Layer 3 of a small transformer language model trained on English Wikipedia (8 layers, counted from 0, width 64).
A neuron adds its activation times its output weights to the MLP's output. To switch it off is to set its activation to zero at one token and run the rest of the model.

Output weights of the MLP neurons that the questions are about. A number n stands for (n - 500) times 0.00048.
n1: 494,714,304,720,450,683,674,639,241,479,604,641,351,675,266,321,411,442,518,457,466,554,372,260,620,446,512,459,570,514,523,634,317,440,468,340,557,471,732,455,509,330,497,588,639,411,554,312,557,696,325,512,569,724,585,387,395,423,855,422,681,522,303,357
n14: 499,434,617,371,457,344,660,656,536,356,702,369,600,364,731,759,366,459,425,660,183,250,375,490,576,539,576,481,619,472,493,451,415,450,538,648,438,196,642,458,431,552,331,613,563,652,470,568,528,673,593,722,374,180,445,678,557,588,553,622,359,467,377,507
n30: 244,418,393,494,442,421,546,490,505,725,412,480,397,493,509,884,284,649,554,534,439,324,377,448,356,489,558,195,290,578,340,655,326,504,348,433,555,692,432,546,610,598,561,691,719,417,311,712,548,486,460,547,636,379,510,334,520,718,626,435,738,503,550,572
n87: 353,436,707,611,486,630,599,402,593,465,556,609,602,620,381,183,698,611,298,390,606,775,595,638,271,334,532,515,249,376,482,383,388,487,572,461,556,565,878,636,759,507,590,242,297,469,491,531,283,629,288,746,430,392,630,454,385,388,373,427,556,537,499,565
n113: 631,688,517,863,387,399,326,366,365,391,508,459,643,559,493,429,133,520,525,393,375,707,683,443,386,682,625,90,546,383,490,733,452,737,376,558,399,399,705,566,380,525,769,397,618,781,444,681,359,499,678,360,784,662,457,248,476,565,429,456,696,313,418,171
n115: 511,471,303,593,654,712,357,507,470,439,603,510,553,317,721,421,264,250,723,536,429,710,235,421,391,527,541,549,592,430,692,567,880,627,750,593,399,442,517,247,550,214,784,660,315,411,530,509,302,303,553,499,625,367,265,619,502,314,635,676,494,500,307,666
n146: 768,269,509,681,597,634,358,723,637,586,373,395,351,472,527,373,602,231,594,402,379,589,551,714,693,455,225,508,354,279,716,287,487,512,394,460,514,609,480,352,542,601,564,376,890,656,402,377,409,466,503,595,667,552,284,566,784,442,478,291,530,491,405,348
n179: 689,691,513,526,365,599,403,711,596,763,530,751,616,551,412,362,517,390,644,360,576,759,340,836,340,400,148,157,600,428,360,618,265,223,304,678,609,380,500,455,375,581,368,543,520,741,572,333,373,616,321,450,652,628,296,218,820,692,371,271,484,805,421,402
n180: 550,470,688,565,392,389,336,613,630,604,533,418,209,600,391,494,192,480,788,500,516,603,634,519,389,730,765,248,437,668,251,614,310,510,403,532,494,518,687,350,300,588,587,548,503,361,523,672,690,630,477,574,640,421,547,309,191,449,469,344,574,353,457,783
n189: 523,531,428,410,472,313,409,514,546,253,426,507,545,586,739,545,538,247,500,472,331,487,516,512,624,584,540,472,717,575,593,335,340,532,775,509,461,373,587,620,236,370,698,588,520,730,567,640,596,422,480,311,505,364,647,496,523,280,484,309,557,443,690,658
n204: 410,754,376,484,549,321,605,515,516,40,746,564,484,480,310,435,616,533,655,822,397,489,363,505,495,376,581,554,560,692,511,369,517,418,722,438,666,534,454,355,747,387,773,762,358,669,479,317,117,514,423,432,630,349,382,446,462,588,292,542,572,542,629,512
n214: 378,571,462,466,424,144,603,362,538,291,613,549,390,721,469,421,517,391,837,607,637,585,241,445,633,504,444,421,286,562,406,213,187,398,385,281,526,397,422,557,178,379,761,843,806,796,487,839,588,263,493,443,426,638,469,536,616,666,618,597,679,413,658,538
n216: 605,553,443,400,709,569,455,574,281,214,418,515,612,379,584,793,361,686,571,412,793,880,234,467,513,712,371,468,547,232,176,232,428,606,541,650,213,559,567,273,308,648,399,538,432,975,673,575,468,522,599,236,602,215,724,737,428,610,567,457,430,479,464,262
n217: 735,576,597,858,948,525,43,415,396,572,421,266,454,611,439,662,372,379,259,369,523,422,240,446,325,659,305,599,411,313,602,38,404,574,620,221,691,832,544,768,539,475,514,412,767,391,579,335,649,300,766,139,687,493,617,383,643,336,686,521,442,723,444,728
n244: 499,461,717,677,653,349,475,234,478,292,485,813,355,651,796,501,257,409,500,341,471,525,416,647,342,822,318,474,498,508,490,413,624,354,498,454,513,357,673,369,344,288,527,458,396,666,660,467,389,529,611,417,476,557,777,622,690,477,437,420,650,487,321,519
n254: 631,587,748,489,516,294,817,405,179,508,609,450,510,281,584,610,321,202,502,394,365,489,633,734,358,465,430,241,609,367,454,520,764,558,586,308,434,437,520,458,202,480,537,585,588,346,573,534,578,431,608,607,915,497,436,555,501,451,625,629,716,284,419,532

Each question names a token from some text and the token that comes next. It shows the activations a of the neurons there, in the order above. A number n stands for (n - 500) times 0.016.

Then comes g, the gradient of the next token's log-probability with respect to the MLP's output, scaled to length 1. A neuron's effect is roughly proportional to its activation times (output weights . g). A number n stands for (n - 500) times 0.00095.

" and", then " northern"
a: 682,500,500,500,500,500,653,501,503,531,500,500,500,500,500,500
g: 394,355,564,621,449,407,488,453,451,581,489,467,688,330,624,475,581,545,424,405,454,468,448,507,531,643,360,506,369,550,518,614,461,427,494,585,416,503,530,654,230,966,715,506,477,590,351,224,635,498,594,511,328,494,320,719,588,533,402,681,437,526,702,144
Which neuron, switched off, lowers the next token's probability most? n146

"1", then "921"
a: 538,507,500,565,502,504,500,573,509,500,500,570,500,500,532,500
g: 477,428,725,605,675,454,478,508,748,478,495,735,659,247,535,386,309,456,561,534,373,378,802,499,420,536,582,422,639,646,342,717,330,493,309,412,490,355,659,322,830,475,428,376,543,472,411,400,485,467,459,576,604,479,366,357,337,649,389,409,535,530,734,473
Which neuron, switched off, raises the next token's probability most? n214

") and", then " in"
a: 621,500,500,500,501,500,539,500,500,514,500,500,500,500,500,500
g: 404,473,319,397,249,597,742,470,342,740,881,563,721,791,345,568,512,471,552,535,433,482,306,527,410,723,593,627,517,557,436,400,574,526,439,257,436,428,510,268,566,444,492,513,554,544,616,459,584,571,362,370,459,370,340,565,455,471,479,424,534,604,331,773
Which neuron, switched off, raises the next token's probability most? n146

" R", then "oll"
a: 500,505,538,500,500,500,500,500,750,538,503,500,500,500,526,545
g: 516,676,390,290,631,304,341,390,411,432,464,645,330,643,502,495,513,861,480,479,390,527,378,786,470,510,270,346,385,458,538,522,228,415,430,462,564,619,461,347,648,582,523,574,690,594,546,486,511,654,699,538,614,558,662,452,578,250,543,560,655,544,419,218
Which neuron, switched off, lowers the next token's probability most? n30

" parish", then " contains"
a: 578,575,533,500,500,502,502,500,504,537,500,500,502,500,500,500
g: 591,483,471,573,441,511,436,493,248,758,527,551,576,208,603,749,504,487,587,439,458,476,263,458,420,638,285,515,455,295,611,219,644,575,539,372,387,236,555,612,408,546,667,647,646,476,418,692,408,676,515,333,452,648,461,509,598,470,380,653,455,727,332,635
Which neuron, switched off, lowers the next token's probability most? n14

" her", then " to become"
a: 530,528,500,500,500,500,500,500,500,516,500,500,500,500,500,500
g: 710,605,500,440,631,678,647,489,281,578,705,488,387,541,354,271,639,695,115,649,596,460,441,437,253,551,544,706,431,418,449,489,402,434,341,324,423,590,516,433,519,216,509,612,453,317,649,577,523,480,423,520,453,385,799,447,519,503,652,537,463,535,666,600
Which neuron, switched off, raises the next token's probability most? n14

"i", then "ad"
a: 500,500,516,501,500,500,500,500,557,513,575,500,500,500,500,580
g: 371,307,431,212,152,752,497,816,504,527,547,438,430,453,529,338,490,455,375,496,487,589,574,502,259,551,484,545,618,558,498,658,540,441,451,574,540,453,457,589,651,292,543,622,177,594,444,382,546,458,591,542,514,497,651,581,275,478,513,604,845,572,681,460
Which neuron, switched off, raises the next token's probability most? n254

"ett", then "y"
a: 500,502,500,500,500,584,607,500,500,501,633,510,500,500,556,500
g: 290,699,632,394,362,354,581,616,480,679,642,467,299,564,499,399,548,304,455,490,367,512,348,553,482,446,655,473,559,729,457,502,637,469,378,376,519,535,418,781,757,253,308,314,487,670,359,470,639,389,686,270,688,495,361,542,492,620,657,606,354,535,457,639
Which neuron, switched off, raises the next token's probability most? n146

".", then " "
a: 544,500,500,500,500,500,501,507,500,504,500,500,516,500,500,500
g: 372,460,648,322,233,511,652,414,568,592,413,650,529,332,816,504,238,557,603,652,839,426,539,450,434,301,703,432,522,682,585,291,367,577,628,422,421,406,479,579,595,653,506,286,470,680,421,476,592,593,428,430,660,436,513,490,470,416,356,304,398,431,583,659
Which neuron, switched off, raises the next token's probability most? n1

"ang", then "erous"
a: 533,500,614,500,536,500,500,500,500,500,500,573,500,500,505,500
g: 485,463,598,635,614,355,505,267,487,586,698,421,365,754,406,511,340,373,763,535,434,223,443,587,402,589,345,712,300,637,475,413,297,524,552,606,608,680,548,525,441,513,578,273,477,459,311,782,482,615,411,367,613,505,384,460,579,463,469,856,457,508,476,463
Which neuron, switched off, lowers the next token's probability most? n214

"ant", then " for"
a: 500,500,500,577,500,500,500,500,500,566,500,500,500,500,500,506
g: 514,711,513,427,523,521,538,469,545,510,411,295,502,479,269,304,521,617,367,682,377,314,603,518,532,704,571,705,323,342,577,300,517,533,375,312,522,335,424,476,369,678,473,436,700,571,570,442,633,623,473,456,593,333,645,272,755,598,617,298,579,568,410,826
Which neuron, switched off, lowers the next token's probability most? n189

" gr", then "ant"
a: 500,523,508,500,500,624,500,500,626,506,500,500,500,500,520,500
g: 540,490,542,359,506,578,382,447,455,592,442,637,657,710,435,492,215,558,768,539,451,403,316,354,449,426,628,391,353,669,276,628,656,376,377,542,723,250,587,440,684,381,365,647,530,396,641,381,471,538,684,441,581,432,447,528,402,706,833,396,533,486,539,315
Which two neurons, each switched off alone, lower its probability most, in order? n180, n115

"te", then " Carl"
a: 500,540,612,500,500,500,557,500,504,519,500,500,500,500,500,500
g: 552,511,703,721,827,165,471,733,455,451,432,490,392,360,692,513,583,715,413,353,379,553,597,329,290,412,598,455,494,585,580,415,316,513,457,636,568,338,589,446,413,596,538,539,637,609,541,371,333,349,329,767,457,673,535,416,501,353,566,583,406,449,618,339
Which two neurons, each switched off alone, lower its probability most, in order? n146, n14

"47", then "0"
a: 500,500,544,500,500,500,500,504,500,500,500,563,500,500,500,500
g: 438,415,397,530,667,481,523,419,415,441,615,330,395,81,623,431,282,411,600,526,616,599,476,546,501,508,619,642,631,386,451,601,330,417,704,558,616,311,502,455,425,717,742,435,845,535,551,408,352,482,680,543,226,466,589,524,319,680,513,412,465,574,616,412
Which neuron, switched off, lowers the next token's probability most? n214

" C", then "ensus"
a: 500,500,511,500,500,557,500,500,571,510,635,500,500,500,501,501
g: 649,652,509,326,668,697,663,217,416,519,610,431,715,635,400,419,354,538,703,430,563,587,327,682,621,532,480,540,409,589,658,393,393,365,291,424,207,549,419,684,327,637,600,624,539,419,588,498,442,385,543,487,565,236,452,475,445,529,212,424,630,538,684,457
Which neuron, switched off, lowers the next token's probability most? n204

"ur", then "agh"
a: 500,500,541,500,500,500,500,506,506,505,580,500,500,594,583,500
g: 581,439,596,881,363,383,448,549,507,308,514,401,413,394,630,533,661,406,562,711,124,375,742,405,427,441,490,531,557,534,530,487,459,586,596,446,596,564,308,662,522,517,629,567,474,692,670,437,539,441,348,512,604,697,366,537,455,729,461,355,393,251,285,380
Which neuron, switched off, lowers the next token's probability most? n204

" Irish", then "men"
a: 518,536,588,500,500,500,500,500,500,570,500,500,500,521,520,506
g: 486,275,349,208,534,775,627,486,420,578,724,564,317,584,816,564,373,543,371,573,255,391,428,399,539,511,567,538,406,560,709,702,433,670,563,482,449,621,416,516,420,328,714,602,459,498,751,541,708,317,441,560,284,453,587,392,506,370,423,521,520,459,395,431
Which two neurons, each switched off alone, lower its probability most, in order? n189, n30

" m", then "ur"
a: 500,500,500,506,500,531,500,501,709,500,506,500,500,522,500,500
g: 531,519,423,481,526,519,628,676,604,395,627,617,401,394,551,575,229,589,779,585,518,499,453,269,582,488,562,728,522,435,435,674,408,397,379,270,461,517,616,174,378,542,466,476,651,687,610,458,520,487,603,679,251,330,812,531,400,671,368,387,410,525,359,364
Which neuron, switched off, raises the next token's probability most? n217

"alls", then "."
a: 525,500,509,650,500,500,500,500,500,549,500,500,500,500,500,500
g: 418,279,602,243,602,610,426,330,408,528,722,402,666,414,452,182,514,435,440,351,719,338,215,506,565,503,268,674,496,419,480,591,808,452,687,482,557,553,380,277,383,629,488,554,520,522,507,451,509,645,677,560,665,537,572,627,699,579,601,400,419,535,430,498
Which neuron, switched off, raises the next token's probability most? n87

"g", then "all"
a: 500,500,551,500,500,500,500,500,636,500,500,500,500,700,504,500
g: 334,540,531,404,489,467,421,484,429,527,356,770,556,585,383,506,401,452,409,443,329,723,724,590,415,411,428,364,625,506,336,93,370,532,527,517,724,657,493,508,609,477,486,320,451,477,678,433,580,601,635,465,862,404,471,714,461,632,520,666,617,406,274,404
Which two neurons, each switched off alone, lower its probability most, in order? n217, n180

"imal", then " influence"
a: 505,500,641,500,500,500,500,500,500,500,500,500,500,500,500,500
g: 351,615,406,584,390,621,413,302,578,600,497,337,436,568,442,484,432,641,759,531,406,540,452,739,473,586,417,653,389,634,289,62,563,579,791,401,711,680,540,600,560,678,417,292,407,341,340,558,448,462,569,505,364,467,292,548,586,588,646,488,481,562,432,475
Which neuron, switched off, lowers the next token's probability most? n30

"or", then "\""
a: 556,500,594,500,500,500,500,500,582,501,521,500,500,500,500,500
g: 369,571,689,344,711,396,639,604,467,530,599,672,409,486,552,514,631,528,328,458,436,312,424,609,390,336,476,263,466,811,307,388,632,525,449,577,682,509,173,259,522,446,596,625,814,589,326,509,508,624,476,326,367,506,550,639,424,500,349,445,545,621,585,584
Which two neurons, each switched off alone, lower its probability most, in order? n30, n204

"ol", then "lection"
a: 500,500,500,500,500,500,500,500,579,500,518,500,500,519,962,500
g: 768,224,529,410,320,485,495,550,812,451,556,325,463,440,619,487,464,524,582,607,656,437,798,645,393,552,358,482,602,471,464,387,702,253,634,552,619,428,639,463,325,469,471,561,559,457,525,571,331,384,470,484,598,366,564,477,614,778,272,212,346,424,522,573
Which two neurons, each switched off alone, lower its probability most, in order? n244, n180

"a B", then "ang"
a: 500,506,536,500,500,500,500,500,616,500,535,500,500,500,500,500
g: 634,429,349,451,395,604,575,742,525,253,427,753,545,515,632,422,286,541,454,652,267,245,791,589,579,568,541,503,470,337,639,654,433,482,440,236,597,463,489,552,755,475,370,315,546,495,558,555,588,737,613,289,597,401,435,486,403,397,560,410,431,453,384,687
Which neuron, switched off, lowers the next token's probability most? n180

" com", then "ing"
a: 500,525,545,503,500,555,500,500,500,503,500,553,576,500,571,501
g: 535,458,419,447,575,480,553,673,416,418,600,578,480,555,380,546,355,603,523,439,601,543,782,479,532,606,421,228,472,198,403,644,602,648,401,333,382,246,610,408,521,563,435,371,782,782,745,447,505,338,520,727,277,536,560,367,431,452,457,562,310,454,579,703
Which neuron, switched off, raises the next token's probability most? n115